Layer 13 of a small transformer language model trained on English Wikipedia (18 layers, counted from 0, width 128).
A neuron adds its activation times its output weights to the MLP's output. To switch it off is to set its activation to zero at one token and run the rest of the model.
A neuron's activation on a vector x is GELU(weights . x + bias), where the dot is the dot product.

Input weights of the MLP neurons that the questions are about. A number n stands for (n - 500) times 0.001.
n43 (bias -0.061): 464 621 421 558 359 585 647 634 534 430 466 381 541 159 482 402 385 580 603 458 440 698 655 462 430 547 63 530 455 475 975 597 363 328 646 443 570 652 634 549 680 752 594 613 515 643 505 656 517 305 372 520 481 408 403 760 381 454 206 456 350 488 480 492 468 379 508 543 582 367 442 513 365 606 599 491 406 336 577 666 728 811 232 593 546 591 467 586 447 386 571 464 644 512 651 484 520 512 532 354 476 627 266 573 529 602 528 569 512 504 573 860 455 466 406 349 587 432 473 484 163 476 704 384 646 409 406 406
n240 (bias -0.169): 601 545 631 309 439 319 400 411 560 542 531 455 477 366 575 374 539 534 508 531 561 597 400 555 385 656 404 465 421 517 504 361 408 560 339 586 309 640 591 475 619 545 420 598 511 565 726 394 438 224 663 627 540 362 286 454 592 488 272 581 727 535 375 351 512 220 395 357 520 528 735 354 611 734 427 594 456 434 167 695 407 428 247 714 522 351 513 675 646 693 568 480 706 390 717 331 508 278 283 831 384 465 560 550 592 651 435 338 484 457 373 733 508 107 558 788 539 467 440 744 483 492 429 534 427 411 190 533
n329 (bias -0.189): 374 562 428 317 617 448 473 555 620 411 508 553 587 521 200 491 379 547 545 527 141 331 518 440 471 846 487 648 266 582 579 365 404 700 423 403 683 434 637 605 392 520 441 556 564 672 505 177 584 545 737 422 551 601 468 289 642 371 328 541 273 641 658 552 496 530 626 254 599 400 463 598 292 552 476 756 622 580 388 562 527 551 299 451 332 850 221 533 471 681 555 268 437 626 467 228 536 488 242 326 584 433 657 483 584 709 545 583 590 283 622 649 454 353 619 569 477 525 528 668 600 616 617 330 351 534 337 533
n334 (bias -0.209): 845 657 490 385 552 336 469 449 546 694 465 500 929 592 534 326 595 451 286 771 556 442 437 701 272 699 553 565 572 619 638 464 725 500 646 581 235 710 233 602 509 458 471 293 778 654 511 411 352 631 669 722 600 384 509 190 524 338 546 435 500 356 720 348 704 371 375 482 897 294 500 643 474 620 268 277 455 538 471 619 464 510 327 434 349 569 797 677 553 616 725 205 312 284 697 462 528 570 453 728 523 477 621 562 668 216 602 510 603 520 430 505 242 366 465 547 353 528 680 621 635 333 299 578 240 330 206 351
n346 (bias -0.131): 578 604 453 616 519 465 753 489 801 542 365 725 454 454 598 487 453 712 488 722 307 271 564 479 370 600 445 78 685 405 508 473 520 460 465 253 708 484 671 521 627 479 331 677 557 734 597 257 772 508 434 339 516 500 464 394 538 457 714 635 508 488 646 476 546 477 475 396 261 616 549 629 638 892 541 323 518 438 358 558 520 590 720 707 573 654 343 655 697 585 504 512 289 484 332 413 340 512 438 671 456 228 508 160 538 374 565 672 504 452 249 757 492 426 547 537 578 508 680 483 426 224 441 466 646 419 424 605
n378 (bias -0.133): 529 389 653 554 371 384 660 496 541 382 278 576 671 118 481 621 549 340 245 500 399 613 678 456 481 612 379 532 496 206 406 477 850 769 500 500 599 593 903 448 532 584 591 615 469 384 638 399 532 517 605 508 545 771 512 439 171 439 488 748 671 646 706 475 487 284 357 451 652 471 423 372 615 603 309 421 671 640 517 256 641 548 248 351 579 350 456 634 539 400 614 306 548 470 392 555 591 500 614 756 512 346 369 594 448 288 713 397 580 621 595 760 616 549 611 278 584 437 491 465 261 315 504 526 462 578 504 246
n384 (bias -0.156): 364 513 802 545 419 452 602 428 581 397 469 666 527 440 397 359 444 553 628 500 334 491 666 422 342 606 262 580 662 474 640 678 386 590 371 567 779 694 610 667 367 363 491 784 504 408 514 433 509 49 413 379 444 553 573 509 636 365 529 388 466 408 475 512 567 576 312 617 536 472 629 464 511 663 562 633 687 444 331 833 516 569 98 172 274 488 401 394 453 648 539 583 325 375 551 294 268 344 316 572 189 420 622 433 670 615 508 390 662 376 496 718 580 434 626 409 689 554 360 444 451 284 589 470 385 702 658 492
n388 (bias -0.194): 547 422 531 592 559 356 464 566 839 416 564 525 508 430 500 351 369 702 487 379 551 584 457 580 459 704 531 258 526 576 457 481 621 675 632 390 500 480 656 456 825 530 268 370 551 554 553 645 352 199 338 268 686 398 426 456 496 586 743 750 362 529 635 441 255 835 579 658 517 725 453 319 605 518 365 195 372 302 517 677 528 593 598 311 568 723 390 731 535 660 496 279 377 163 561 310 429 606 265 591 521 492 375 591 303 609 475 491 632 495 696 612 192 459 786 369 677 483 442 526 236 496 465 385 386 601 408 422
n415 (bias -0.137): 397 509 495 478 450 386 798 476 599 165 424 572 463 653 174 462 266 642 540 615 450 607 695 307 389 557 555 384 606 362 683 401 729 540 572 358 680 586 518 542 547 473 532 613 533 400 759 410 784 392 577 332 657 591 234 565 278 547 381 581 623 621 349 252 491 694 320 180 736 632 582 583 410 433 393 500 413 782 339 368 728 345 524 550 484 456 425 537 858 460 448 338 361 554 611 350 320 705 342 536 301 414 438 259 542 352 549 537 680 519 466 387 468 662 755 366 803 541 860 333 500 326 620 313 429 309 209 574
n471 (bias -0.107): 459 491 552 420 606 384 547 640 606 302 252 722 450 509 233 722 229 735 437 672 286 476 642 586 428 577 672 149 654 274 352 445 633 678 406 635 367 778 306 505 551 650 626 591 462 298 372 349 278 459 719 560 641 713 619 359 369 483 656 405 795 539 597 388 270 621 556 624 761 251 729 485 425 698 208 400 432 496 203 417 326 405 328 518 423 621 448 649 616 621 481 682 303 291 365 307 340 568 578 671 545 491 504 362 267 458 645 514 473 495 359 578 477 216 625 464 427 824 720 570 315 658 644 278 374 467 477 412

Output weights of the MLP neurons that the questions are about. A number n stands for (n - 500) times 0.00094.
n43: 530 635 373 225 857 523 591 792 511 708 525 588 571 530 485 424 492 560 599 536 697 581 588 608 520 439 336 465 613 311 470 491 527 664 575 389 294 604 367 586 349 444 492 488 562 597 599 435 612 516 576 622 336 515 561 250 236 419 566 596 546 360 532 428 440 403 484 354 373 401 563 496 808 424 867 863 512 569 590 546 521 533 583 393 255 575 439 444 516 387 183 493 562 596 453 699 363 263 794 439 302 427 242 608 607 389 811 564 525 488 595 409 247 353 476 624 610 403 314 357 368 592 441 581 572 621 558 319
n240: 440 194 562 504 508 724 500 539 604 674 608 508 560 274 631 977 696 422 617 240 441 438 515 537 901 575 409 451 552 611 383 308 316 511 429 543 365 519 515 564 401 545 651 366 457 360 625 547 256 481 572 463 485 354 676 378 333 668 753 434 528 565 511 573 284 398 544 569 613 504 284 447 529 304 472 537 592 446 515 437 469 388 872 584 358 428 439 596 405 370 713 602 559 489 305 641 437 536 646 409 472 718 320 500 485 497 474 456 418 556 672 460 684 541 394 383 626 542 410 452 593 496 429 639 471 493 522 384
n329: 737 355 381 725 479 492 595 600 810 670 522 488 653 579 556 376 443 492 607 274 462 424 479 455 623 714 417 401 662 600 368 415 579 610 485 619 616 450 333 508 829 616 387 474 440 730 534 702 404 605 355 423 221 379 480 388 400 427 600 341 465 547 574 546 574 515 561 556 512 714 823 360 453 627 358 271 609 377 472 500 457 488 500 392 612 277 445 734 587 346 679 376 580 225 623 531 329 346 625 381 408 448 324 492 673 339 471 298 253 472 281 557 508 685 750 575 484 575 268 243 431 182 627 632 504 561 612 500
n334: 634 522 733 727 415 677 335 721 481 697 373 540 547 316 509 535 469 518 328 447 729 328 391 655 320 620 510 618 311 709 437 527 166 243 292 678 767 535 515 672 581 619 360 536 638 510 576 401 197 420 495 427 575 528 162 459 768 267 716 744 682 603 524 480 310 611 582 543 204 786 714 362 618 677 764 291 371 344 544 640 249 957 538 662 481 652 542 477 406 335 505 537 350 728 387 306 456 75 495 330 370 609 643 337 539 852 554 430 368 510 281 328 314 307 578 406 481 435 136 553 350 457 632 481 528 882 414 380
n346: 523 544 492 386 476 746 339 578 538 615 640 553 610 667 485 693 513 669 472 471 554 372 645 565 647 549 528 487 291 561 697 214 397 413 617 562 543 387 508 379 430 456 716 567 479 410 500 538 520 537 673 504 443 504 435 345 456 631 383 302 602 515 353 593 662 457 492 329 508 517 405 556 135 220 823 168 415 423 441 736 437 440 201 326 415 556 431 545 270 591 411 425 411 612 540 504 690 265 693 404 517 573 905 598 456 333 456 525 492 457 757 195 288 605 577 484 630 435 592 504 771 446 341 411 698 405 714 525
n378: 496 549 463 537 297 678 623 433 542 376 480 581 415 748 436 191 486 475 598 456 288 504 688 196 278 387 554 524 636 527 467 817 568 632 650 509 389 460 553 572 249 411 426 192 472 600 399 628 383 455 460 320 347 760 479 411 644 554 348 201 250 254 734 680 424 484 600 526 580 648 350 384 547 528 606 510 658 432 662 406 347 409 539 319 324 714 576 416 594 395 630 367 931 349 774 400 628 334 621 590 760 603 288 648 656 512 619 556 633 421 698 412 620 767 457 344 176 838 574 331 395 457 611 651 365 421 357 524
n384: 446 396 555 630 492 383 409 476 417 436 688 721 469 699 364 334 382 701 405 578 491 688 488 590 534 728 575 437 731 458 421 482 595 378 430 470 491 563 696 406 187 425 536 686 705 835 607 647 638 466 300 357 533 344 500 349 438 415 621 464 679 551 492 467 459 280 524 684 392 603 676 417 726 504 377 626 450 433 370 635 259 496 713 161 584 624 433 363 421 309 199 655 447 624 426 403 71 610 522 528 662 381 556 311 434 442 738 533 564 467 563 538 661 387 634 521 543 554 470 323 330 532 512 288 488 756 608 548
n388: 333 818 473 350 684 352 566 595 525 451 585 452 697 356 316 409 546 569 439 500 536 454 478 402 701 457 758 580 504 483 565 491 339 368 398 531 542 317 624 561 336 748 458 369 433 521 290 537 871 302 513 705 767 639 682 618 443 230 492 552 688 500 573 680 620 469 508 533 621 684 487 513 442 537 339 580 728 309 564 787 459 584 329 521 291 215 512 459 648 453 190 423 337 701 207 648 436 279 464 517 665 325 685 479 258 408 844 477 496 777 275 401 194 443 390 617 529 430 234 475 436 633 388 487 492 534 643 601
n415: 516 505 491 371 321 471 593 495 355 374 496 547 554 396 834 699 419 369 724 625 461 627 445 367 704 500 577 671 670 432 450 436 242 329 508 504 710 462 704 328 627 267 488 336 557 583 142 877 470 285 585 596 573 647 480 748 687 441 500 579 384 74 521 543 595 489 616 676 132 526 337 327 370 294 468 316 568 792 355 460 606 543 310 333 280 542 560 336 360 413 380 492 410 418 534 572 617 586 518 447 675 345 668 689 601 547 420 579 592 458 688 731 694 376 467 525 557 432 351 479 541 500 353 635 492 517 500 428
n471: 470 244 528 589 455 404 470 665 300 532 340 419 528 553 496 523 509 429 249 359 477 891 450 510 828 188 396 622 333 441 763 350 371 597 437 648 170 613 416 551 496 689 632 509 217 574 458 466 518 541 725 628 735 268 496 641 577 546 369 323 709 645 589 791 500 383 214 673 644 556 460 428 612 386 560 290 477 478 769 528 659 158 770 608 448 419 440 453 658 482 142 710 525 543 540 467 513 610 734 629 500 586 104 635 469 321 651 328 481 513 378 493 375 608 429 469 333 491 323 304 694 358 798 509 572 531 604 429

Each question names a token from some text and the token that comes next. It shows the vector x that enters the MLP there. A number n stands for (n - 500) times 0.013.

Then comes g, the gradient of the next token's log-probability with respect to the MLP's output, scaled to length 1. A neuron's effect is roughly proportional to its activation times (output weights . g). A number n stands for (n - 500) times 0.00073.

" sub", then "urban"
x: 558 570 548 456 449 429 606 460 451 482 437 682 400 461 558 556 429 588 466 463 407 635 483 491 810 464 682 405 521 537 367 472 571 416 476 462 358 444 476 541 441 539 546 481 465 483 395 458 382 499 593 447 344 597 519 532 483 332 496 566 481 572 513 491 548 456 594 529 454 413 467 603 535 468 621 443 530 553 487 462 465 417 535 444 560 606 421 446 496 415 435 567 583 451 507 606 451 560 508 425 512 473 505 530 500 593 378 428 512 401 485 438 564 535 454 494 378 458 663 449 530 484 442 491 566 620 575 453
g: 262 541 340 382 578 396 710 538 496 649 375 515 544 446 333 495 646 662 353 531 639 523 546 210 501 564 401 396 607 827 532 648 703 180 537 677 510 376 410 394 714 442 466 416 566 487 608 412 588 732 691 393 510 520 530 568 666 625 580 454 498 596 689 382 303 395 435 357 468 579 651 378 681 502 567 236 471 593 483 365 409 444 619 680 396 571 291 648 543 517 198 492 426 468 340 490 592 433 444 412 568 382 491 480 531 622 538 537 382 578 582 482 461 383 489 447 410 360 590 461 767 475 638 501 509 526 504 326
Switching off which neuron hurts the next token most? n471

" Billboard", then " Hot"
x: 616 638 467 362 552 621 479 535 350 701 579 454 524 442 505 358 478 395 384 420 525 583 383 588 752 465 660 587 497 438 279 501 538 670 458 369 428 482 411 410 474 480 469 496 434 595 394 418 580 430 541 450 508 521 500 304 392 564 451 603 583 369 576 529 535 520 529 443 457 495 451 429 553 604 479 531 521 497 502 527 508 345 548 454 438 454 469 529 533 462 390 286 586 539 403 500 547 622 564 458 626 552 458 597 578 543 574 495 482 667 528 371 537 569 508 575 451 494 576 549 607 559 437 429 576 421 396 499
g: 364 547 428 501 503 384 558 434 369 558 608 341 511 674 306 544 535 599 302 442 791 318 512 550 436 492 575 417 478 387 411 452 391 519 551 599 485 474 526 330 329 338 542 628 475 639 408 460 712 634 428 533 705 640 605 494 491 285 494 471 580 476 562 638 550 522 460 480 538 370 470 175 604 384 553 340 544 598 472 482 716 458 426 753 566 485 774 571 661 350 551 563 243 539 515 547 745 319 361 333 354 358 314 827 438 453 552 709 506 507 631 570 688 543 439 475 492 429 611 354 314 381 632 574 648 383 547 488
Which neuron, switched off, raises the next token's probability most? n334

" second", then "ary"
x: 551 625 477 505 465 455 452 537 476 675 411 617 359 423 560 442 539 550 423 498 488 550 626 385 722 610 567 441 692 382 410 399 577 398 504 539 418 483 501 365 566 510 504 399 462 585 355 391 639 472 534 443 502 604 455 469 407 685 349 594 582 592 289 432 506 472 519 382 442 626 524 532 405 464 510 568 484 537 487 404 569 429 419 408 585 507 483 450 515 344 463 441 542 643 324 633 543 600 661 606 517 463 480 513 400 564 587 429 600 468 463 296 519 488 519 376 480 465 590 419 605 599 444 620 550 470 533 355
g: 351 559 608 418 420 537 580 516 462 485 573 414 376 639 417 538 651 365 681 489 557 590 582 327 474 508 262 520 490 529 204 666 536 532 532 473 439 570 632 762 395 398 653 366 442 320 548 474 484 401 325 581 493 788 404 395 489 587 491 413 535 498 185 406 467 544 253 393 362 473 650 535 684 379 633 486 492 554 731 385 559 530 743 327 306 583 322 448 689 449 322 436 706 558 568 339 571 671 548 639 497 609 294 575 594 443 619 563 648 477 473 712 487 489 719 427 301 363 505 351 446 410 618 569 543 624 402 572
Switching off which neuron hurts the next token most? n378

" enc", then "our"
x: 558 531 466 528 541 600 496 543 490 405 463 586 524 570 514 516 428 394 443 566 485 597 548 441 730 451 497 507 764 486 541 583 507 340 426 659 718 564 537 506 406 331 481 503 411 476 584 449 482 545 380 586 372 486 592 520 489 471 474 438 525 431 396 491 572 513 694 586 323 350 444 530 663 469 582 511 367 530 609 585 590 579 425 446 389 401 360 335 374 538 449 401 505 548 480 400 470 230 537 310 486 451 419 526 597 500 516 450 586 533 490 460 485 514 627 394 464 576 448 498 608 474 516 494 490 446 639 599
g: 812 623 652 467 433 572 317 562 485 517 436 547 412 404 622 574 525 683 712 421 402 714 563 491 528 491 516 562 581 466 336 490 431 512 433 565 683 568 422 429 480 468 692 665 471 690 501 407 481 302 457 413 401 617 282 417 405 595 387 528 466 479 423 502 580 488 610 501 384 456 709 565 521 399 523 513 678 489 433 522 558 489 513 527 524 695 661 573 690 397 203 436 378 551 134 494 563 454 514 413 509 409 209 330 250 671 494 681 219 416 510 348 669 543 436 545 491 489 872 232 470 468 543 428 529 537 522 554
Switching off which neuron hurts the next token most? n384

" Best", then " Song"
x: 542 488 447 350 524 483 467 581 432 500 468 562 509 533 487 461 392 523 444 475 434 449 414 471 804 462 737 421 475 405 426 533 520 661 606 462 495 533 398 615 514 475 452 457 448 414 315 449 531 558 531 458 492 499 486 533 402 542 583 546 569 459 582 427 438 539 552 551 529 574 402 545 469 528 563 581 518 502 559 438 495 450 459 524 519 533 409 481 488 472 447 388 352 516 352 569 400 619 515 550 455 540 599 604 419 510 567 469 598 627 512 331 558 348 497 524 357 475 378 536 635 535 497 523 436 530 581 482
g: 487 464 279 412 589 523 331 485 594 536 468 472 506 574 536 389 521 456 599 526 526 458 334 402 552 536 482 813 642 576 162 481 667 445 544 515 464 444 462 353 589 557 550 551 509 282 694 600 429 419 299 374 641 506 671 513 659 330 770 463 773 300 524 537 823 526 683 289 590 329 361 329 448 466 417 765 435 662 519 578 423 545 523 578 569 692 551 520 584 717 384 596 477 498 452 462 430 417 507 452 632 387 517 492 427 569 453 586 659 655 454 487 459 448 728 397 551 448 368 504 383 230 492 321 374 311 375 550
Which neuron, switched off, raises the next token's probability most? n471

"ing", then "-A"
x: 686 468 404 444 417 529 566 548 469 583 485 408 413 408 617 538 430 544 616 404 563 544 499 418 708 419 649 454 441 584 382 473 421 524 546 651 581 512 489 401 693 426 371 379 381 515 386 418 671 428 425 366 542 491 368 525 610 458 518 519 512 422 568 515 510 530 660 508 485 505 521 472 454 485 435 473 488 370 474 586 532 457 464 704 392 431 496 650 524 619 478 482 565 633 338 422 516 542 269 765 410 538 529 516 448 514 484 521 527 583 360 504 528 567 442 381 413 481 558 534 408 671 397 456 543 577 539 629
g: 566 436 645 453 410 536 538 294 506 613 522 495 519 589 428 560 478 723 362 485 297 698 420 554 517 470 716 542 484 324 591 206 503 515 670 582 405 433 635 384 517 668 502 680 518 631 362 570 460 481 486 452 437 396 268 480 515 590 457 366 748 332 475 677 469 321 637 393 595 506 439 456 389 427 653 674 490 364 409 270 285 396 445 524 182 645 506 302 457 393 643 552 613 831 396 581 598 561 665 538 615 576 481 454 475 382 495 542 383 458 372 633 456 594 448 672 286 593 669 391 781 543 377 495 400 590 598 462
Switching off which neuron hurts the next token most? n346

" at", then " Bel"
x: 530 569 551 430 478 437 563 531 451 632 466 493 495 524 399 526 468 469 416 464 582 518 533 523 802 510 659 475 620 529 479 540 538 523 520 538 510 443 498 493 488 362 547 447 464 521 630 589 544 496 472 488 490 466 598 489 430 551 443 536 516 515 478 562 479 523 504 529 465 529 459 477 479 510 556 438 567 451 484 503 583 573 513 461 521 541 540 495 533 504 442 471 411 461 396 401 401 470 402 613 515 508 496 459 467 435 500 483 451 464 424 130 509 549 599 403 462 483 525 514 473 439 446 556 459 552 575 500
g: 458 488 642 679 361 588 162 439 602 375 476 528 561 540 315 421 588 707 397 539 799 403 430 396 516 517 544 588 484 402 476 672 581 513 664 712 430 444 467 623 497 642 329 516 583 742 501 745 529 599 502 478 677 573 339 659 426 446 758 265 472 425 516 413 670 590 487 511 485 592 388 311 381 519 460 491 581 390 406 550 452 618 539 482 404 438 446 584 334 415 315 558 450 454 433 287 661 448 421 486 546 492 537 397 494 498 773 535 348 409 710 476 174 351 327 613 405 400 587 403 540 606 602 433 443 325 724 664
Switching off which neuron hurts the next token most? n388

" (d", then "rug"
x: 430 621 385 452 478 510 500 497 455 474 433 451 498 599 519 422 454 509 475 488 492 496 610 327 808 548 451 473 634 580 553 441 585 410 379 510 505 497 526 398 451 445 363 517 477 478 404 636 399 685 469 438 300 510 526 396 475 613 429 442 470 465 512 443 576 510 492 577 474 407 491 535 523 500 678 515 433 499 434 568 513 496 607 480 406 484 449 528 582 423 350 489 410 586 680 384 406 542 580 463 554 569 476 538 500 446 466 583 517 561 451 402 480 593 494 460 479 443 581 478 627 540 506 520 614 481 522 465
g: 732 497 620 475 524 381 569 603 375 538 340 564 590 274 804 405 391 324 676 579 705 487 339 400 574 424 500 651 602 446 579 595 251 522 426 327 418 625 653 434 608 488 449 770 490 742 401 405 632 558 517 291 499 489 489 590 598 342 573 414 372 616 292 579 772 502 518 575 499 667 553 451 501 464 553 336 497 541 536 278 515 365 417 577 441 518 462 520 438 523 525 344 468 714 459 356 580 387 310 650 358 381 633 188 590 700 515 518 551 483 458 527 506 547 558 632 349 399 330 355 638 425 514 620 553 693 319 425
Switching off which neuron hurts the next token most? n415

"\" (", then "2"
x: 570 658 438 471 422 526 386 472 450 535 589 509 590 660 678 377 474 570 431 551 537 441 533 548 813 457 377 532 540 549 434 417 518 520 467 453 451 492 455 496 587 412 473 503 529 530 366 551 447 474 480 507 306 450 512 534 570 502 488 485 534 444 541 438 539 526 462 565 544 484 406 518 500 458 644 460 432 463 496 555 521 554 545 418 467 610 483 432 386 496 518 377 490 481 504 386 491 513 533 545 566 502 534 588 514 502 447 561 488 575 479 346 535 537 428 442 378 414 422 485 623 560 545 486 544 549 435 406
g: 385 514 606 418 495 574 371 446 432 435 310 338 474 405 563 332 396 366 258 726 778 523 414 502 434 729 492 466 491 354 269 664 558 467 521 609 394 540 693 647 652 447 457 411 588 492 557 474 537 706 467 523 501 420 437 496 435 766 436 742 661 582 693 519 212 460 466 568 368 515 595 458 742 506 406 258 334 372 472 364 391 501 469 564 506 419 447 415 490 520 379 650 351 214 333 595 495 466 656 635 594 579 606 479 465 690 482 549 582 546 334 470 585 464 699 472 531 471 227 639 574 712 709 514 431 487 523 605
Switching off which neuron hurts the next token most? n334

" using", then " for"
x: 489 560 468 527 402 481 451 591 521 496 533 497 482 544 503 491 468 578 538 526 495 444 555 563 847 510 577 525 543 509 541 553 489 505 488 463 481 447 500 518 511 458 517 489 425 408 635 503 507 508 494 465 490 511 548 478 536 501 501 508 480 518 510 502 507 544 461 499 503 521 442 566 498 572 494 444 457 488 562 514 479 508 469 467 422 472 506 460 518 512 485 498 523 504 454 477 468 575 497 434 529 507 527 440 493 474 541 455 464 465 479 168 503 474 541 407 483 497 463 415 600 509 494 479 465 586 427 461
g: 352 625 521 365 456 324 511 626 503 446 443 602 610 636 365 493 705 548 451 495 352 740 270 414 578 363 407 532 330 555 493 606 376 386 359 473 569 299 550 549 524 327 490 529 419 574 238 482 532 202 789 551 581 698 509 418 691 589 573 570 461 332 382 393 508 603 469 392 397 489 423 492 461 442 465 751 602 451 429 289 389 521 413 558 580 629 445 563 526 579 333 598 546 481 507 496 594 566 409 602 624 645 609 883 462 501 429 456 645 431 561 448 499 465 362 516 599 337 359 910 364 702 451 701 497 517 451 450
Switching off which neuron hurts the next token most? n415

" on", then " January "
x: 484 592 450 451 509 449 505 531 468 533 531 443 541 546 599 481 525 544 504 439 595 535 451 581 784 486 660 482 591 500 476 550 549 524 484 560 460 379 421 518 443 513 533 520 455 479 611 528 479 546 433 568 476 451 508 428 419 467 544 534 531 452 589 537 475 496 459 561 495 593 515 469 511 480 433 435 502 470 441 523 579 511 565 493 497 566 452 570 535 537 433 406 514 485 388 419 420 445 432 518 505 552 505 506 479 543 511 464 518 434 444 102 559 509 522 434 368 493 642 461 541 516 456 554 486 526 541 522
g: 348 400 418 259 586 496 311 483 751 450 624 392 564 473 750 548 444 657 707 718 435 526 528 480 403 679 467 417 544 456 313 399 467 220 476 665 355 504 539 573 379 582 455 608 663 599 621 404 350 466 480 564 372 494 596 186 500 665 483 568 422 500 546 296 721 480 581 536 339 538 559 380 517 443 559 366 597 321 440 332 441 715 723 431 522 505 556 775 562 621 478 497 305 541 509 559 439 529 556 574 412 413 449 523 613 632 479 599 496 260 457 583 445 373 603 471 439 742 655 599 369 589 558 392 481 139 508 555
Which neuron, switched off, raises the next token's probability most? n388

" re", then "in"
x: 505 536 422 412 445 386 515 492 560 510 444 360 382 561 614 363 399 485 547 505 497 584 662 558 777 529 503 550 645 663 625 437 509 405 477 467 532 438 414 530 430 416 523 391 443 474 349 620 353 448 351 439 338 565 478 483 449 409 452 456 512 545 483 493 430 557 600 519 416 512 514 493 437 588 498 513 464 654 496 645 556 505 402 467 439 575 587 437 388 400 376 599 588 347 408 508 542 391 384 496 620 599 504 579 469 551 450 565 498 542 547 429 533 390 553 562 460 489 543 414 643 589 543 534 626 447 596 600
g: 308 417 392 604 671 677 689 494 445 623 658 398 460 643 618 618 652 355 625 470 573 653 623 722 437 536 334 340 413 790 652 353 501 742 610 631 532 619 366 493 441 625 339 434 536 783 653 587 366 489 474 437 416 443 488 514 419 467 583 691 603 363 642 381 308 422 656 452 569 471 436 446 512 512 644 392 420 568 254 357 544 585 444 524 488 551 414 285 393 362 460 184 605 578 699 361 323 588 523 261 554 453 384 605 577 493 506 480 466 696 419 371 348 591 390 454 506 575 379 427 487 495 566 486 625 405 273 491
Switching off which neuron hurts the next token most? n43

" a c", then "op"
x: 515 558 650 458 548 428 563 576 478 492 417 581 560 599 434 347 520 425 571 526 359 497 451 449 766 513 549 512 738 361 440 483 416 465 387 566 504 478 370 540 499 432 437 440 423 601 317 475 475 684 435 481 444 570 455 542 619 475 405 502 567 458 546 503 552 586 526 527 408 458 513 455 504 603 704 568 457 561 402 454 541 420 405 411 529 428 446 352 432 531 361 597 596 600 385 422 462 422 486 402 481 488 506 535 484 420 518 544 597 523 522 411 466 469 533 433 414 547 456 526 538 393 578 587 616 463 564 534
g: 361 477 407 427 457 327 647 337 404 538 481 249 501 468 395 233 503 488 681 491 620 454 772 495 551 457 489 718 517 512 241 342 844 691 645 630 551 632 537 445 624 381 676 382 386 426 349 678 551 485 283 449 575 408 460 432 470 551 576 486 621 430 480 649 607 621 346 480 448 782 420 538 431 514 509 477 573 679 549 399 555 589 641 631 439 613 628 214 532 393 661 510 535 480 441 393 650 549 141 538 546 520 517 527 511 530 513 427 433 567 615 382 616 647 219 407 393 451 685 533 485 473 317 504 447 371 455 581
Which neuron, switched off, raises the next token's probability most? n384

" pres", then "ided"
x: 459 601 655 553 642 447 604 491 500 452 467 487 541 507 551 515 425 406 452 553 430 615 591 471 790 521 516 514 531 448 491 529 501 406 430 581 723 577 483 521 469 504 530 533 439 427 517 460 460 528 465 626 358 539 501 428 505 362 449 532 503 419 498 408 396 431 598 577 409 427 427 518 547 468 501 430 506 545 528 507 576 510 461 547 400 373 474 411 395 496 424 491 530 505 544 549 480 289 454 365 462 491 531 572 513 535 469 484 420 441 385 351 540 380 604 486 460 459 448 482 646 610 536 492 742 435 574 645
g: 402 556 563 569 649 521 609 561 599 603 286 403 565 342 648 504 457 561 455 463 341 404 676 432 512 373 360 519 212 494 789 445 509 448 603 973 596 415 267 467 632 364 574 432 523 482 499 499 465 608 493 409 362 425 415 533 403 586 568 651 486 353 475 564 495 446 662 334 448 557 511 299 423 535 496 606 624 617 345 389 488 517 569 407 421 493 578 646 494 379 450 149 606 548 536 555 698 504 625 366 764 404 511 567 537 240 437 472 423 498 760 434 383 533 379 534 477 639 508 550 660 243 529 523 348 558 672 647
Which neuron, switched off, raises the next token's probability most? n384

"L", then "ater"
x: 421 594 472 531 495 581 527 502 467 436 456 335 540 601 488 588 562 430 536 410 515 525 527 468 790 366 385 498 337 443 504 591 567 469 459 483 565 460 429 464 421 591 522 516 556 518 439 518 508 669 461 445 446 461 383 477 362 514 454 417 458 403 578 475 472 479 514 535 483 515 499 616 593 352 726 461 508 513 407 563 432 560 481 563 654 418 371 445 471 436 515 614 599 625 455 294 498 550 629 394 498 544 507 462 472 476 498 605 499 393 506 461 507 444 466 495 448 483 505 520 545 469 502 587 516 411 586 337
g: 555 468 510 566 338 366 513 683 471 557 608 677 477 500 581 578 595 581 605 418 447 270 414 508 476 518 633 621 410 704 436 470 526 557 390 485 410 536 109 482 441 563 445 648 437 377 339 701 657 454 338 505 567 491 744 358 200 480 549 415 497 600 431 575 581 441 354 532 357 443 775 387 553 530 525 681 524 524 554 652 433 279 596 279 503 534 453 378 633 252 469 546 662 571 440 518 418 339 844 414 352 306 586 540 611 372 628 420 512 479 547 337 421 683 707 395 525 513 419 631 286 521 623 602 689 477 464 518
Switching off which neuron hurts the next token most? n43

" to", then " Melbourne"
x: 527 530 582 563 470 467 504 543 556 628 450 461 545 515 475 517 462 532 496 424 640 441 536 509 774 547 593 437 534 459 512 531 489 463 478 554 531 482 449 535 505 452 527 483 473 497 596 630 482 513 443 437 506 484 541 408 532 432 487 466 493 489 533 537 506 500 442 426 453 533 408 634 527 501 523 534 549 486 494 490 597 579 484 522 526 558 526 466 474 579 465 437 531 426 457 420 495 489 453 494 403 535 504 517 492 547 579 486 539 518 452 75 496 541 588 507 471 431 471 506 454 402 387 455 450 424 536 549
g: 264 451 463 185 448 592 158 418 508 592 529 786 445 441 436 486 440 587 486 592 629 470 408 434 533 438 644 552 480 500 609 671 588 443 729 552 473 548 575 341 571 585 643 518 575 742 581 386 567 645 695 573 662 372 490 488 370 469 514 417 399 436 480 621 489 469 674 685 643 470 557 255 457 515 507 519 599 505 586 533 409 508 537 492 467 385 150 521 408 412 179 346 383 437 513 531 437 577 409 605 618 360 604 247 472 398 758 317 303 465 740 346 623 414 571 554 550 549 494 603 668 601 544 478 301 521 483 528
Switching off which neuron hurts the next token most? n388

" number of", then " st"
x: 495 510 450 520 422 466 516 639 461 561 436 519 500 498 487 556 478 526 498 464 419 540 541 565 783 519 684 506 557 471 540 532 563 480 414 457 427 500 471 447 479 550 483 507 462 431 423 481 493 528 507 479 563 520 523 441 458 513 445 501 571 571 560 516 530 481 509 520 491 467 498 565 480 485 458 482 497 509 515 500 487 481 523 493 517 480 472 437 596 464 436 563 546 428 534 554 447 643 520 488 554 510 495 462 407 562 429 540 503 484 491 87 561 472 507 466 455 524 488 447 499 548 474 440 553 514 438 469
g: 333 263 590 509 470 339 403 572 638 452 462 465 419 561 417 295 485 510 455 602 480 506 580 702 469 363 705 568 679 389 448 618 338 354 594 549 471 379 340 605 442 544 400 423 278 656 329 487 608 517 651 566 362 633 311 615 706 445 333 643 426 711 535 659 427 508 367 671 609 654 547 558 294 556 641 545 519 456 426 424 531 381 533 432 431 437 533 746 707 684 315 496 434 324 658 268 606 409 636 571 514 288 462 495 549 701 452 317 504 585 679 494 574 764 367 354 430 479 506 531 371 727 369 532 332 548 493 584
Switching off which neuron hurts the next token most? n471